Layer 8 of a small transformer language model trained on English Wikipedia (16 layers, counted from 0, width 128). Numbers have three digits each and are written without spaces.
A neuron adds its activation times its output weights to the MLP's output. To switch it off is to set its activation to zero at one token and run the rest of the model.
A neuron's activation on a vector x is GELU(weights . x), where the dot is the dot product.

Input weights of the MLP neurons that the questions are about. A number n stands for (n - 500) times 0.0014.
n11: 442430197370498410588559356440370373568680608636400678470253241376292420437438381578540225637539647531697753573362377433495471497452399613525360561626528410289641508615522662396755459398637519538498278517623605607476487493425560801620390526474737550480420655287499477694518746432576278220766500448530491493553488431365566349263229621433647640508565419447587783479596578413688398690514
n96: 629247516605577561519630337473510347690148493507549358754787488449433389547704456609266552399436455622515477640087635536541536603596866562427197447596241563435396498648326579643268500623544401307397425596422471418449452585725508764555540580712423422573270441217523601540517347448468518323505464535454766741365250817716482397671377654401455455472459543701542408644679388400534575400559
n131: 579577448435501600532490478739305450497395593690484741487482655424153335522902578459622470483779330485542225769641588220548449352845417612645322576454718425453457434301397748594292537317712563566400513647429493567771582533343620485577487241313497706485370680574871611399492475642436558324398440574429583280573575400543532584358225640379369299292609419585381670499399228442433567442744
n174: 418501278693534274780854518668483436620359546608740528677593488214214548381350608486650588804347504314565305687370499381470201591627650487614363507518367551562464355598411708417375504419415622569473448497564473733469572688520702360472694555450597501718493167414578630589477228839650378559358284406431349564478445383533377385462381322500375372743646675533653306453573316723488563411277
n216: 604555417510413538431374634310561723527409112439289762434762530588481609322680589621475612486325413542454593604449617612545289389227600564584400571581569340373746594542464679522419635540574245565324658679328573285526488603616502469775467576475624341482546755252647429235612473407656484419637482366620544691259376354452628464401327757708705564601491256511595459572649596555126190531753
n222: 623377687674446493424573353309528623548699404539522456631354475687434605360478432679388534480527574398783557561337459727440439702508548715474427467540448333289472560381366695264530768603337465651660497316535450720419697667521334215492597868600605520374359302079292462547740430538615643786392667531663493415396420424299407499386588472667419568560397378553346472399709537537439324327381
n235: 681522123294523460648502658329503612658549478568557698518720646328570494420475588175600811746263575363482302542534490772334450377515273176445361712211642654583446348776485431609632426374482242635338626661523361609448510529402492479419566535415607468611539406631514669436492513606409457551766420510398458642368478294227588635740252467420471684385613441430580407408658697476418533582405
n269: 488285280586732322681541528596600504576386614676484439379720628341452569615499203443342409415626355336603493207726377607409758485296461445347426733495320616439651676607587666450538390463581243375618376332425656573446764490573669370514380307445393294590633522626526636312670514407727497698415444595342582470400655562564438144544587477424737669630388502555434583291706499476397295568379
n285: 605254661463550814514473648430440372402452520429531653534597618355442278395521628480453337476524424501585436197660511520527616341688512462539579270484605538362672346294415548186694259600597465472477472449528402379387537533422568525460477593331372505572093449422563605542507478567496442377601499727678546583351521644521713490183444350415563729539437476644670718522331458693503416451535
n292: 506726477296734643566527562571422438490478555520494454554446394418465526673451577367623658891440439481326350292638387644571266245504181574605598637679510537595386271395609769484584557380404649479505522407825572693475893642460549652422217344331393572568427452699517605377417538563547645330414622562347544464328323469554531417424215546394565618379463416392414475553371234278575533382350
n331: 496426668893548697377365309342581800360545598383353322628633365538626321511349860727229803384907393557619500560779384529627292453356533516448449394482627458165481697600404673487317678532282711596571419160632438715309480631647661603340482723524489456425206402529403523370581505252596832376480447278505469416404474520249832542459704337424374592435456476411358369487285326323702502693556
n376: 485401348381532429737350483639040683486492490400438552544437628379667381545496517507642560454388500789563528640518162313423736553405328329659552319575379491424400529485388528443515593583363645507349467586235602451377466593678388754329434434677451592495467599705642491264406509573640622580592569411591513413454732603384274375400614580374636322340477729498778656501541514343617396385677
n411: 579267478452676653367690524460626505463377402409486599134426478508640561492557249772454510243427540484457363503536370238535509419431367333533493435495570652553722412669416535548391679501424471445483603582299670422518420762234734340519529373606218658561236590470334542652574713225623712539459554532720474370497415757517417447702578633319723418785378562388646656503476613552598697400635
n453: 611581540626456416509676551525447501427422472606577384673409560372570550573409484676713496716734573511757502459621649631585808492574379388533433234442400375571552319460239479473687530551469319359669411247544289698501435418346621477288498452419484143372563409668303514321386666559674443523540452578239481741560397384236527611428533306454392691384391542402271786458388536499753603744452
n454: 491671430453358378396571294414344642489490578672469577322503701340653529488511519423424604647498718337263566353600386566451356514493347593544532537581470461610613465522605425484270402686417294346104495394668803470568521727354476140496626446613371754500456797718541461554470375377547487468713626605390518451825602366525635316536575501059556580361174502336591581273345449640520478593616
n455: 446625115568313225801594469642430615619494475440422583504498532598374421301680444273516535794493697232472514418510437372333407612746493517736438388419453822504420449681411381739384459144568471499446388600312416464465600510631628253467501429405624656405723384479426382583479457667450704705668518489431482902426630186306411459324357479407342399737549588590571534513527257379365421740419

Output weights of the MLP neurons that the questions are about. A number n stands for (n - 500) times 0.0012.
n11: 549520553530495460544538587578520501489455381603486463500450425481461621533474428615504502437596651449585534514410588486400607651572555559585457360504430480434437463557267556528575591505522404284430684510508530488544451470464490380346485499512513549469616478359491470497564461443532443523534460441607592511512396402544426655518516466467526415601470440487406538535479535521622520393439
n96: 416546444454409458626498562513445530510580447513447524539484505433515539428369557426629491505578456502573451502628455415473460594413520465625517471511538493452478391464384339422515405275450552521393595461533661523549436515380515294421502533485668452381459406547560431519598504516439534626567425632591500487475556583517525588445571443548485651635602465436563453454530636534514513465522
n131: 443371494441502324633452389601510493598543646474456482529598487555525464567549433500499450466526354589408428383620510362448520557601529512517528595388532568541558419406539515403439420393421375480418533598489489550551441574462584512491563519398487522454668578560594520445371475574424577474696510552632547528553620425422588526475425440443581505449500439415586499472399483503454590461517
n174: 528421578505448482389511470607411461611485703589536409569577510457503557468406502546574538669565038478599531513467474460495398560439576497505455451595480627552462468527507497498566526403486453515607471570565443546327633484532506348556535417428591534482510485449496625514470451477525410468516442646446518607507461511543548357444441496489427564551525562478391307445553519561514402404595
n216: 594517476502572489538470577465419501525419419422520626450468484352506615405465528693521592453600573582473621557532493434434410637458669389458541530531626498520543436583523490473611432439404587495419458550574570377368380467555490453584555413575587392458442411564527544556561442509465545549564410526564493512537477607499330575437440511424364547418633490539528279292556488389612539463411
n222: 475598552427488507537523548447459531606402650615450522466555555444416519604611635402610504620553401438438431469700552375553439475507451468539586500328475564527475562506522433546375351466600664340462625489404516457551401564369554478506533199319472520618466624708472415442392492464486576393534506424530469426439654385479590627422421499351555468553544494441569687501450417532486620518573
n235: 430432533444611550494443464513494348362449462474374433434559448523524517625565493601559486465551363475424530539491539557409493454619482554417538522568528421507565591434485510584601439499597428428536529486535342635501397483497668645542426459316499470595530583501592385487469505431479705462478525508515510450472587593429457530358539560469620563477392476379511525616505319444578568599613
n269: 463524469454464358474420611593310556572430443547533559517481529464548427448490524421589613480340448476444483466523562700523466326476487617543540452499443563583485602555571558537677369453435569620577552542555594400490514530583475487451576599536582552519672489424423416509439489448481406506529566476428426393457453490517533446486297553397459459434572500474472292635673540472482528595428
n285: 517557452646549445420497496557436468437566421483562513578535566422527490531456514380469668561490491416463389466509443508596429504449508513490441464559542544455502502500526536620424684436539449495458472501544565534528510468496447450492503538548557529475486480563404460498610624520451488681468430550377526495532559333463455583572504500524576462381466508392416469352550516496432648464450
n292: 434395496540415426479475482422451584598582502507475547552489629507546523414511519580434361352593494434549523526495521504421660524584516494501400502362446470445561557485476306537545483443512419504496492539466431347620312476620360528492646612639541520400517568332460428611563447463506501585532528588590451467598459538571500541367597557539472551546456483527406489384641561531477466545490
n331: 602327431653566490460532280310481473468644607499497479550496476490483518572428626475517588440477188494493503486397499525440499395578491633480604397526536549380476524375527548522370547549564450486614409467515391522328508536483517522415648587505520558554497430474305594502555590500525492555629417561530371539614555534423574406322632504429394451513565491490621626482477637442640515547503
n376: 550361442428468488409538545559424502484482504445548388489522539464533511508527480546511429541499573404669590325401530653388540520557514388561512409460373516607503604631536497475686478573552479430530543412301494458525559457496437595492614528539522592531508420370428522468310546298549404371596519417459421434587419507566574537566543461531545716549593479545417477537546569626293510563510
n411: 456549441473553415521539519418538479526533538530461470571523507546498545512472420588496391449443517684541487386563580370470475402416473498605362515559614552591456491546469394595389457484594537608566439482431454559460590512521445407354561381540699394395472455516640453494532462473638672500484394528529375426475600516514455411579419561457393558496508536494555424519520633466625517448448
n453: 586600447517421411436557393483531508583519483458455511567607455468559523479367494548412410568425604428418397619467533501509457508430511557562540683427497566412542441467497489365569473461407490428470354543560510461511391451449394386526473690548540517490470555570506715652565465500545353545491563527535513584514635468500535520635576441531510461481513471462474385432563458606431520378417
n454: 632437563424482499527575479564499509457506495642478474259433498520593479337393510521622664381297569487512510478534398491469438619671275524600539552516559555512261407585344550551438524557494420399490584511402384491555449698474513199396616559512462508490460478504485461490638431377363569623478687526463466506586694530608472572571450476468481583459522555349594449434548552562510572502638
n455: 527403525533499550460543596566526623426506448528486557468468550443625447415455511496509490558634325484444441542349464430484488429585535465473337449673460514424584498421497613464485573590466461488572512464522526630466486617436553389514459459637493514466455606410439495432500514443713514481475479427494532378546440520504668490364578450646510579330585484469417654485507501542553554480405

Each question names a token from some text and the token that comes next. It shows the vector x that enters the MLP there. A number n stands for (n - 500) times 0.0061.

Then comes g, the gradient of the next token's log-probability with respect to the MLP's output, scaled to length 1. A neuron's effect is roughly proportional to its activation times (output weights . g). A number n stands for (n - 500) times 0.00068.

"tal", then "\""
x: 489653473511465466312285537614627510345330713620341547544243486562636643551483539487642361398563290423353366663374580378303655414379448532743701445744601563425623629514554379415524340608663865628703393618593345248736443656422537546548317384401659534570576377540529275637281595372316281292600486328509493316556549358669738593363602558572427424327474559522566544565499465531313697700538
g: 599509565454332526333574457424528609362428381586557443378616724385388443513540659463496350683486565340479585649537588649412562384411311627733743432717337572290435546668436685436621517496428385324476479491451413481381663409325426423326514834598421447320752267022492508469617436566609238656536704391746691736362415468627577423490477520761494487416478467517489433613456761629467419309440
Which neuron, switched off, raises the next token's probability most? n131

"min", then "al"
x: 238248522585438410516235654665514489319725508648354408333283615432513717414583574437578332501558473642174255458463671412602429583117394303674440625585600708569649351716479262788544511448579749643802376554540485414601499318338532349444426565274256433657624351696451369869378498396355529491498756539470542411702301457503521412440588657603342653575423549495297626617676540514432655698518
g: 359539509357609488362354401356436631372516517365649419590376504724345392540415380349648637326689454679390454566339623664798224651519421512472409471248519663744574581580323595531571422561372655448551544656277475801596454601237597471708412233511513690612457369558407550379605226444361456425626220413481475511356560578647781627615470508470562566529274757579564432712425586454372572470447
Which neuron, switched off, raises the next token's probability most? n455

"s", then "y"
x: 204470480319374660261491497738221457490458457601317311525509566532478753461482460306602461533500420546364477462556381700291444625459534495556975363680557570833427564333677180511461520768560815553495294598447536344415470540572375502445161559521503666505615422549649668446430503360399537527383622637356706653555467501538409393341435600656396775361586585481261467724742627378318703706280
g: 570266742462398456605603403418425502510701653392544224388389559610366581638557345513610518651366302345273631641376846605529551315486438504590413573417393548610449512560460511648536465290525748474428618673343367284686456367549437258513495658528502442544412535702431621334520329464580150632484342368549634698386385276685529604432727497449718593409458553632615765585552549496288257549545
Which two neurons, each switched off alone, lower its probability most, in order? n292, n376

".", then " For"
x: 365474626602530462459456550689717574563580711631643420721690483451461655475393546396620635418401154407386270495313385347394505481383542499544662465417395507648615583468589452496677374559461454522799424651546383501285658477519471471480471353531614455593537511323452495509608443499299476451667533447478385530592382553578545619444520489461506624538493513613461401557695360592385552519419
g: 616729369275442361697530452578370668419647517516466345752456373626544623415503463655471757369364520562708383287433340592518411380578451531382640449448596564412600397465475436622441549582455500444557687547266693158728503439792278518527695392511353761571473587600453353762446586614510732481447502391483461437644568345531690331664705484256356606473385400320456443458391764396431392459234
Which neuron, switched off, raises the next token's probability most? n174

" was", then " first"
x: 329398632554466379343432570659614630468470556601508413607622399512459611498444486429588515369602257605512262685530445525357460603309694365612545538411440575514632576288597375327569247571496457548683423769784459414320492397390187478293542674613622319385557397409397483722536333469286423345587463627468591582730487548498701393640615483585433648598488581670571448532829397545408498504606
g: 479680284282525440641400428583370562813299520573572230590346601425391458729517516519496567270358469674758407241512439420674396380422591591483469554272588479483472611358240134478415501484566457756395497566491634706487604384461365495468797649633636530254395608612531405617346371615235633454540485339685384583548503450496453597521502543543629688605705492548381513750276607435594611420461
Which neuron, switched off, lowers the next token's probability most? n96

" +", then " Design"
x: 363509446356342561473467446790791496362354483502517257562511578507439719380587389464539551450319275469425412723538464310509419616268394461445692666424637621464579558380663397377391184653752576571784339590611469442443488523534354559536581623640571394490437490420477398554447472567382463097461824278463613598533414516494692799439702538495561479591433517618567563633620424607396472580392
g: 435583430350489287638508592540491416245488569629384410800390511735563508569449596671464457357539423547568476453687587302388621612781649181357597486505339631669542493519632221605546388648581609507435690624359530374557551651373529621442225603140462411659474637562549489461375615441232405433594499368463528334467686528427483578459687357337522517442386343228302674702475584584416818593464
Which neuron, switched off, raises the next token's probability most? n216

"|", then " Latvia"
x: 338466769495515526333543431779637644460559595521469368766483504447610535387471374445584591417409168306466304449530429377600446473309707409550754411486559500467532597398620376487743358558569472515761484691604399481409726489477396534464556433405478556343475428432487535634490530385298530484619616398505471437703416502521642583356574454482530605537542540548519487633621408641561374416489
g: 636577427421323830363584515421394357416391459476438489464520670502679063621482720507564390470586489422469414679393511608236349889839363311777416634505624503480500447448480571469325592238189464417592410482501421701447392626503583400415447511566525400579580526603443451312545751485567666570640571590593673284397642464594440536569483300343471383507655563327565394692533647394519464352608
Which neuron, switched off, lowers the next token's probability most? n285

" prison", then "s"
x: 323602488308247408250311436691704457311425616673499547503333236472384680603596530634680428536343423693518510495404498401321702373273535345646594529620538632452373592549695576470521499533521816641907382634684375430388603300382447599502401337439577514501660323603546334521528346598283533433255503359400599636644263458642735648538357380423387657605612753355429663651616449667218534600441
g: 542675557439619447383156627463436506304330493419730248478590377459633458539496311496621502406508378452482593464391774509349201532466509514535450361805188664505227575521351496394412769541593389476584594481556576450668448454535485767484762555386347510432572637618291308669647435459457459393434518489650621573586414525590232416514646430487649396372457509533530654514768213536709628515758
Which neuron, switched off, lowers the next token's probability most? n11

" firm", then " running"
x: 256683692464462497191329459560517510420515642482285451500498409674572759343593694635522714464383280566414493599379509288441448447270525342665623339666497820598440590450731509256338515547470608583765426641640436426367624489407371622309470566549454518471597330575505475456527536521358515342546596376542524415546482332536767570727455491512455548531384500632277437459779350622450614635473
g: 496283407610644314633587543515516597486517412658571788538513729543651396242517441454534680647529380638356258417546436489275555389399610303638538626449479404503605404266613853636401392484686353508405355465472559476408444530444240404543416621766571461242653417650485630640350441434614397456648496531488412826394466406570643379351227624783195515468663652381443390463547653482468610533427
Which neuron, switched off, lowers the next token's probability most? n331

" is", then " art"
x: 432531590571466411358478548680661687275470567651472493526459501508430665419385421504632469433692191676494245618534361457304482639432427360587523430448534603552564569366504426394545348549551548670614495757747529470401486496266179342352542533642518494409564397406352531698486355393349531339520557614544647440664471473563704492555582597700392490583419565659485444611694463485427603587511
g: 610519536347626623408560292525430551469399536506542271640270535545336411426807676598419390484539537462674302353391451278624399419845552559432496701386464364573553442532590596352290455654629350474537413452547474774547575467183606442461555433221769509679418524327688451476396408514543627631481554464787435421313661304513400738377383525535623544515661576331464511535401370554398924584471
Which neuron, switched off, lowers the next token's probability most? n222

" public", then ","
x: 256668446427516459362394561751400554371395552577311494508431563460621714366721550625709580593408375577468298604308613253366572563355530342652652445481544588524442442398835387297633598541755666630650474544482344350278583602538386624348445456611444405475622304613541263534354511542380528254441453557540586579567433389665750562714272601544364624498419527463357498605874267747195562506438
g: 409510493502292295598508801529593492399722643582846653552800670399353708360500444312436448669462498532655749515382484442439475460543425603499509368773319594534496507500204783411446492465454563497547386546423473419452505439488315477392526739748435408383580088318382702541609307464470265429329377535516499691472463506464510450543750540770326418614456531410544394522604425672387563503372
Which neuron, switched off, lowers the next token's probability most? n292

" companies", then " W"
x: 209500406623532508432367422674504450403387547461398372454476467625552720457522453610669539502504328517455397485537513514448475465245525323558699534498553774579441626432650558378449550513439822662759329735638404486347676571168269599282464586724508547356533297455525572420554521484387462419434640243551579494429344334641871590682560470575523676484399557602350361647808397583218600595406
g: 687492582558742786469398369284511606657480471452533317532562378625462591537531597647270611463607436596376409310459522496581322572477660656274576473520621264257584605319436522470405375648375362533623461480586408523327605561501672779530588695328857505594312445598377542445730591570586641450610493639576293235605393321290364341463522293409550302634440329438537417414417447459658649445808
Which neuron, switched off, lowers the next token's probability most? n331

" for", then " better"
x: 474570475518392365383320540813570583315485556529350554632379470589334538416642482557733466467554192502518393473387539331455532612413413409723477355531507589407487556393719578439603421588422530570651433729621503507508349554512350566395504363401543552503602469390240519578570361506339639511640619311561615471608368350595609657527409582525509469408502484509466510719664503566291690722649
g: 359696678219365484585589347589630517579367370609471528551512624629378452693346570569409390218240560774445375500554456610516424579545388521400605592338941578437568459365546436498427509650475349594497852796510640399533476417301425392495632495384621435562431579302201446785485446401469698253287660595572531640535497439451410598638601629756562353537464410415415351448352575528365407553490
Which neuron, switched off, lowers the next token's probability most? n131

" either", then " the"
x: 440550515567586537342392549738505662329640449723312247505324437557552628466432445453742473547488315327352428574521634309298454465505590599767560326390526647625460611401732454415486425428566527495698451573681155503521714620310198496480485345546577499521799748380280495585315423472400739371490742415614618645444339432474720597541533652567283425536525619636487367538640362342441455541458
g: 631403587320392456479659516506481588292641545507633427566659276504292687557579512620471470428510518351527639547068453605405679448403365626446350414655210676414583520429408467532561570762225411638542478452511404538612603438663632453664353460458617594436547484311372641404788460425796509545485470523480622337362531718700616299558559442464304502268278544616622437449816520407216476680409
Which neuron, switched off, raises the next token's probability most? n131

" Role", then "play"
x: 366655353362485361395391569638496505225422614571419468600410626551520715453450379345495477437521318527489485587678551527356464609217338368629639549598544552531516542397690502240492303717635821478783457711754320382423776408354412570468468559311536443720617325365541602344505726350253402573598481474590459496535476601632656506616707235484476636431393638513375612448712642532248626400576
g: 320535578445575497549605406564235516526363358612208595420426645555556328448477389444377568426726450500518263730206332607610328424568476587394568673351574432702551479593500431198429506626629476428366701410481576480583371641799455714618543508314566548671432524393674650412375519568660790680537413571473731514443428274544474408362592521229678526547321550644476184441483798560545475492329
Which neuron, switched off, lowers the next token's probability most? n269

" the", then " industry"
x: 298497426487474502404400463628483526621530582532456457682481589499496516532468495490617542381395136562413340454574518428371495504414663415732592590337419652476592626536709378466482442427590508503654430696524402368302484487443364518374563345473506549563607601436454499578447405472285611444684453339537600584707368526588735749479483579453457528574536539443517521679537452571450623613472
g: 355515520398575595541416470519483539636629522504587450606436552692260775485663605484606418497461498489622586346396367336558559435711474662367518386369586525451517383962485651452386734647480669551545526545592302579364653560334520497546413649555497320626451650555338246430424539497465303679292574370533534499328447187371726204404517395431416576482509504504152510680737274556501511803324
Which neuron, switched off, lowers the next token's probability most? n455

"less", then " variant"
x: 313485629351371449347426465726386464290457601478270518450297371523375753441559508246531453561600319326280431592733565323480662463477500456744466262453687574618449536421914384470465522588579739522674417695621409464399368475442609390546331502627657476571605433483561363314473532505312551294688496174537642395696641359615764520646581589391365716597451508684533557699567494534434499680417
g: 438536271603453797549473545289796523508469441520553276443415552584348372309516639428379508665594400587349736665537538411662499691401226367723588414478311384484671362335381520753391593337628576604542511534520203633532792592538343359363639609668510507566253375578498399489239473449609391591561363560381348421473652674525722682414409670397573572530549607599524389248659434431589571463310
Which neuron, switched off, lowers the next token's probability most? n455

" programme", then " reported"
x: 229501368509497410174385389699593409428425655568386453537415492793405656439596353579461548410366386530582588613484621543521405543311453247489556405488497731519700432463737493328508554595579529553821506698640437349397603551359381548307252473387432582496491303538479576618607460530172491230479539396397696515602246436692665526721532452569468620629418539652452563730841258744273689634420
g: 632354534528367403581515361361306250660362271396497433475659302412794567628588454539432639447613587559500426454629527534264529591385771299382528665678560519623423574467443456449725411286494374542589569446570493361375352366404657580267217536588710585443384665571713593564467251589429401555497473834516620584679605228387468417703462620506683484539477539602607477460347495561623134390688
Which neuron, switched off, lowers the next token's probability most? n96

" on", then " a"
x: 303454405450512496422551474691659672405645409557545361461491484603418565514703491542549631439642251432342326511411531334517538514428444328506534453561418633509666592298643430309605234694494462427786342507546386606406568471377302512492436525415686584434549445329403541652551341375261548617488447376676469437660420506507769726601654396698379547575319512447516383644685512627430612838607
g: 397711573572468381423453855478422473507220341275446456156510464455498322316633543557589297747484398586467551246540546470402658716511556563373486419525448539480433230570503366608457317426706687592376683580463630433444422594475425441384556325624533425692705554387498581649471168455355656493362650619471674399396349487650660526549334417660537327879513501605420423617591759548472520587625
Which neuron, switched off, lowers the next token's probability most? n222

"ton", then "gue"
x: 359533595375567590232292609467487399425443577558302338278402467366608828588639337448757461532243373611364439456344525513500606455179373455581862271478512656657384723594801472394488356539624674648777452787790516349680532508423335509560282504678572493533603436559417480528419397382279561508485495549535574711203539513590614568395721554517176576507442446525241574710705398517419547543461
g: 469440591490306582836395407609631443625483330573339530485392499221663312653484638282614667579390670495208323461291471549412524565429653446661511547397602626721420545545494373168513406294497380633427625441519443415526304592481561590366315563574614520415399725568411768587505631466747648813610549643391458372591560453145262669510606548579416607488496410428479372520396586576607252513566
Which neuron, switched off, lowers the next token's probability most? n292

" effort", then " into"
x: 406541475414345428072390540587638561293354612473477527623426437641536825513546474500578480358423333431685500758483487565409459596362369383634349383709597721557428314516748555395501431455519824427768387728646411458396575477299443645459448456346436605488703331545459420662458392341318600513610517369454581476701459539642640486486492348486416702539436515403396609675801506630278689711249
g: 522573289538404416673806456549365568609611493440429629389603687628353570302471644674546490584615467436550474563457384610645801555447631677446668468283703413442533379525579372669635333556512718339388480671442332592367585518304523274471344580791677617502601321514575640480303706505633359396435543435355497399283497460584693501481216499471203592497602478450475518545412622355105284457366
Which neuron, switched off, lowers the next token's probability most? n235

"ed", then " up"
x: 481440578433510569322462485641491437387719492488552317495407602365393677634537494406766433533570292512504423687407278399418471482267602229427594349463551563677356506644795184575620423601508636590537407585718318302544447235537400441485428402661447527316641403453339487604518555741539726543541545384475482620749537524425549513474597499409402491588547454419369672886920598365259574739412
g: 375394524613419272757428596584567453568283673491395672345411753694321694559514309396313627391325422354712492441692250391331277587513431577459627418325443444342573557513291473540441521351629607646533446754423610397720478341460561601423622539640507509258523355572750527493287373550376463345143633448771615573522664470594407490381594501689418510429648569482567619751362554545498502584642
Which neuron, switched off, raises the next token's probability most? n455

"ist", then "ically"
x: 323605438517425417429372512701586521509388641418323483506351434541463736517619594349433532423428284561327359554511501316351591563544495396816626444881399749557257445252770419563397521590693735549716301641482470532211508546373449535526458583473486501447590337477506348467294453540543574397510508438483550506570497514588784515514624260412422712616560649427454592891597444556435343607510
g: 545477574570379348754661481426544219468424370405488504561354351347735650627468364436421536288595614688543408448419483507353467505317736453462256509467633521726202421538631435604596420589368532780534455644355654384553651520623659513471417548488496256546533883540397494612406361348603628845331514750348392385692382553324433457374672378461486561481429523429702475465540648423603197565613
Which neuron, switched off, lowers the next token's probability most? n292

" the", then "me"
x: 400573462450472518435478512706609554517561566572424381564445517422501542532450361484659591433404127513383273499581501442428518470390687418568483463386534638511534602476634345457504479506708537613545477751618483467293513531406506413451552418541515574555558511394469499544411472419274724433627449286520605536625363489514695757433501446479469573619547509510468514609491494554452679639507
g: 509743506348273525387497500574514142617196553562281670451526383449496472721374408293469545311449610598687478562486456613519335323399471392296569778632729640723377521670444487455450518546621613489455503529492659441403486578513634579427304693313584397731496548277492528528474738495347628665423306594298622306479403450290317450444757456755511666689451625441474306523511589556634655506345
Which neuron, switched off, lowers the next token's probability most? n235

" to", then " Al"
x: 461416491630379460413543457695586601371550550557394530631451470447589556390649477555696651420468184537560326535532495469380627640358497363646546353524566641407619719428637339477643423643564480537765443715548401621398482414451281441554424488358592615414577492497309501668588350576461582390591604353532551480534506429439676591465460395563224572552539573483429289640657457401254455686485
g: 697637580667703611399460505251540792563650353520421426640481447718560477499492603551539564454608558667475449358533425506618248372398584709448448512471592267635401696425407506564185645666510567459504599372632188592660493651449484528355412630575756583577446230374544530342609409605577684465639524789565301306273400320340437441387643520241437372408335416741566482397384470518489223525539
Which neuron, switched off, lowers the next token's probability most? n331

"z", then "one"
x: 406464620455319560655339547562506459512277491681337554475397532562337689333321536389587371579516283455487569402559378384535430305368599430660522375375703639720481649334556226484539357635625793317720332537701534486635620366432409562488203486440605534617622272454617517442624504694149581374495448414491470496603349581739772487566636505504463571269596523700489508705740591622355477645374
g: 526441601480365377582577516682683214546346532547195673574299448420586500546646621473312743270500513454498393203612412650397473426566512395629345513342606367902384375642672468368561618595526424665429446687228593472451538478496526485523547472342407603479300705471341419687425509663626740385458778532413344431383531429561581631466870686619547520405490511608416491317445514527611325486271
Which neuron, switched off, lowers the next token's probability most? n292

" slightly", then " behind"
x: 440593584571378362325457595710663614542658468788343584584420611603509629284499382488695520557534358371411411711495397611418476386346579572691435341386719612577441614451568340443415467476644713467565361707676466405381468353470288270510587468613590612648628352338417530475298306396243550213610719426566710667548695429471715594490595414603158466675519505561309515365573368521373542704358
g: 559240566661538671488399642536432625249474605303656553250565653317401720384498379547414452479423410498625628606512500542163767373494633652545350360680265567058446485498556506528470488499496532396564406636472539315457755572541520564608388527512589502520655398641540545600610623707553472729365448466871598605239500571444328376509521361280194549325618565375588573592553472507392454365531
Which neuron, switched off, lowers the next token's probability most? n455

" professional", then " basketball"
x: 319697595612410484324269458706523466427464595572563481559380437430569516425716529481526563463519300543269287702486625326537389584369494360608681270629407671564439420452756555381445384530624595381906482557597561531264641375255446689370340385393541316452694417544529480540442476467309570451642678319526486530658549394710726593379430455583388706525384554455355604450680471642409679734476
g: 541315462709681555481219640469286479429527386407583715580701613375538265509434484468595698315363530726491522451561394611659380440443526595457630586515522616675457665605372724502574304822369376383549536532461338579477293420321410817698509516337436476471463425407560543621606588514482607588444759493529346705272443490480478469510496246299416478504393428767587202373528661601405727331253
Which neuron, switched off, lowers the next token's probability most? n453

"\n", then "For"
x: 366495592642482395429586453742598577626348698435442402688627369388465671478576470302753656460344246543622368552393441504413329507246598498593491545315498563649535622551754554452597224702499568460847451564565475448247584697601577333374313308456572485557523452251491544495526431430267534478490499452513495510639395542638537502455549443617501593608455516529464477539789480630374415588433
g: 560648325157440378719432457370409636479573551477461416727543415622588714415667437491326595530453423772717483403354338643458457642616375472410736469423613574603591476364482442716316560678512262252487663582295671256651449370510253663516496612602586635590406441560355348565455622542680667560619380461378441442518645413462598411559733455363391389722407512545494654193213568473368506619345
Which neuron, switched off, raises the next token's probability most? n174

"9", then ")"
x: 340329570448439522323398689652618492426323573660522230563480634397568696437398522465660504579296479495382405672623477454538383605447457136693664341447486621382528305177544430785693474675708827577661296535782449605138497621427429473392311513382407246341701306388492408619512346518330194436707577364608550444414419474526604740736654435722602549394435627580430405524725530385564637597705
g: 607562385752509620483457486610493438683760222531548663767434408479268531467694478636289595405585487340486455635573656486361486674589361243595582343556307450515642441346522450238294607363349364432515392336563265545487531510399467336554785648522598595442459607677470429481435558621460437284534710521734528489318468691694432436309671586757461656514336528495497279591348444609202549673457
Which neuron, switched off, lowers the next token's probability most? n453

" but", then " "
x: 316379502609525483324306458762664610470600513845430476676408510570509664460351555449708348512437230282389362504322454506341688591458630441628594491507448610565613412576628518449474318563621508448622489722424487487301445434563507493509535493524583651570572423369366335732514262442342534480606538480549510614672375619559691526379352582460455552536567480559533407469874346624365562499303
g: 623618451436596467451378537479307630636486589509501679523516629529717699394628633269378553540495276795501458524768710366742464422385659508726314428650335358505411611324555610631639380311590498534209543458695481382465470496326471511483384645376525592581516491733574601425382215576373479401412529630549386648639605379250468614372413715533453664422602426565312543365106334529552304590367
Which neuron, switched off, lowers the next token's probability most? n174

"long", then " with"
x: 319230573673515283153342556520761470380448557694426427519450428574509721280701642404583472545556377514466563571351553508472476573061535258571491308393617554388649565403440311422755503682700532570517340598435427136405459435442583310699587362428480283444613602548675493586638652511314564359508537353579700594639433588409684437587642581534421408507420459444654570534930643612501349740425
g: 538478521472273566485398407541522566530375448417556516560378709367656628594532722531567346414462679552523429714761394439473455319237445466472276634420403413550415515373454376833526589528433397278507483520188661577509743502465467407435461389757624456280516400719602394663559364456598533788459686643322481367246421775476528521411700492494511790411555240586405792409556476442421718415381
Which neuron, switched off, lowers the next token's probability most? n216

" has", then " designed"
x: 269404621704418395302483460665635438306506444627431392571637500581588656435391436590481404429660230538519342688414397340432527663481538413524455441568486624602601578362620329379651172532597643550678543788586489503485495495367319566433519359591548495470490458254410587661416489413253606359421584430470514516539478549611670638570415531667493560617446632687500263544790458679254538622537
g: 614550468346503465693489440468443523436321526543482270626444532519657677539430608523536560424306493857625597637431282395475378419448713616595555855393573436694361518512322511688470452168411560603369630469439540607659728340490216519361626505624411301638538619521666578465342302566293510365609592516568695621425664419428358238494749356299308705489581425447416424433475282418616692603416
Which neuron, switched off, lowers the next token's probability most? n96

" He", then " is"
x: 217526537616467390413450237603614499484376572727452422630458455555574703472381483511508460392432225588456407491269448454516533497352616312519504472384589581561608693520665336411582149510699612403725548803537455499440443481466408536605546422539515620476660442431503548665492409564210458268566521473488493503547545701595549456740573425447379758685502546773444388552757397470417459537501
g: 300616480556645385298679612616471507527438639523607321589402632413520227405735504404523317647295541617502460152523613489677322408539558575494327325597491661451582536610714497428294459673769354459462552529290393332367327664456720313529642659479344686555661389362611458631607529452400444396565788270479613341516320589722460398321530441703323426565404409572457557576531670323492723614535
Which neuron, switched off, raises the next token's probability most? n96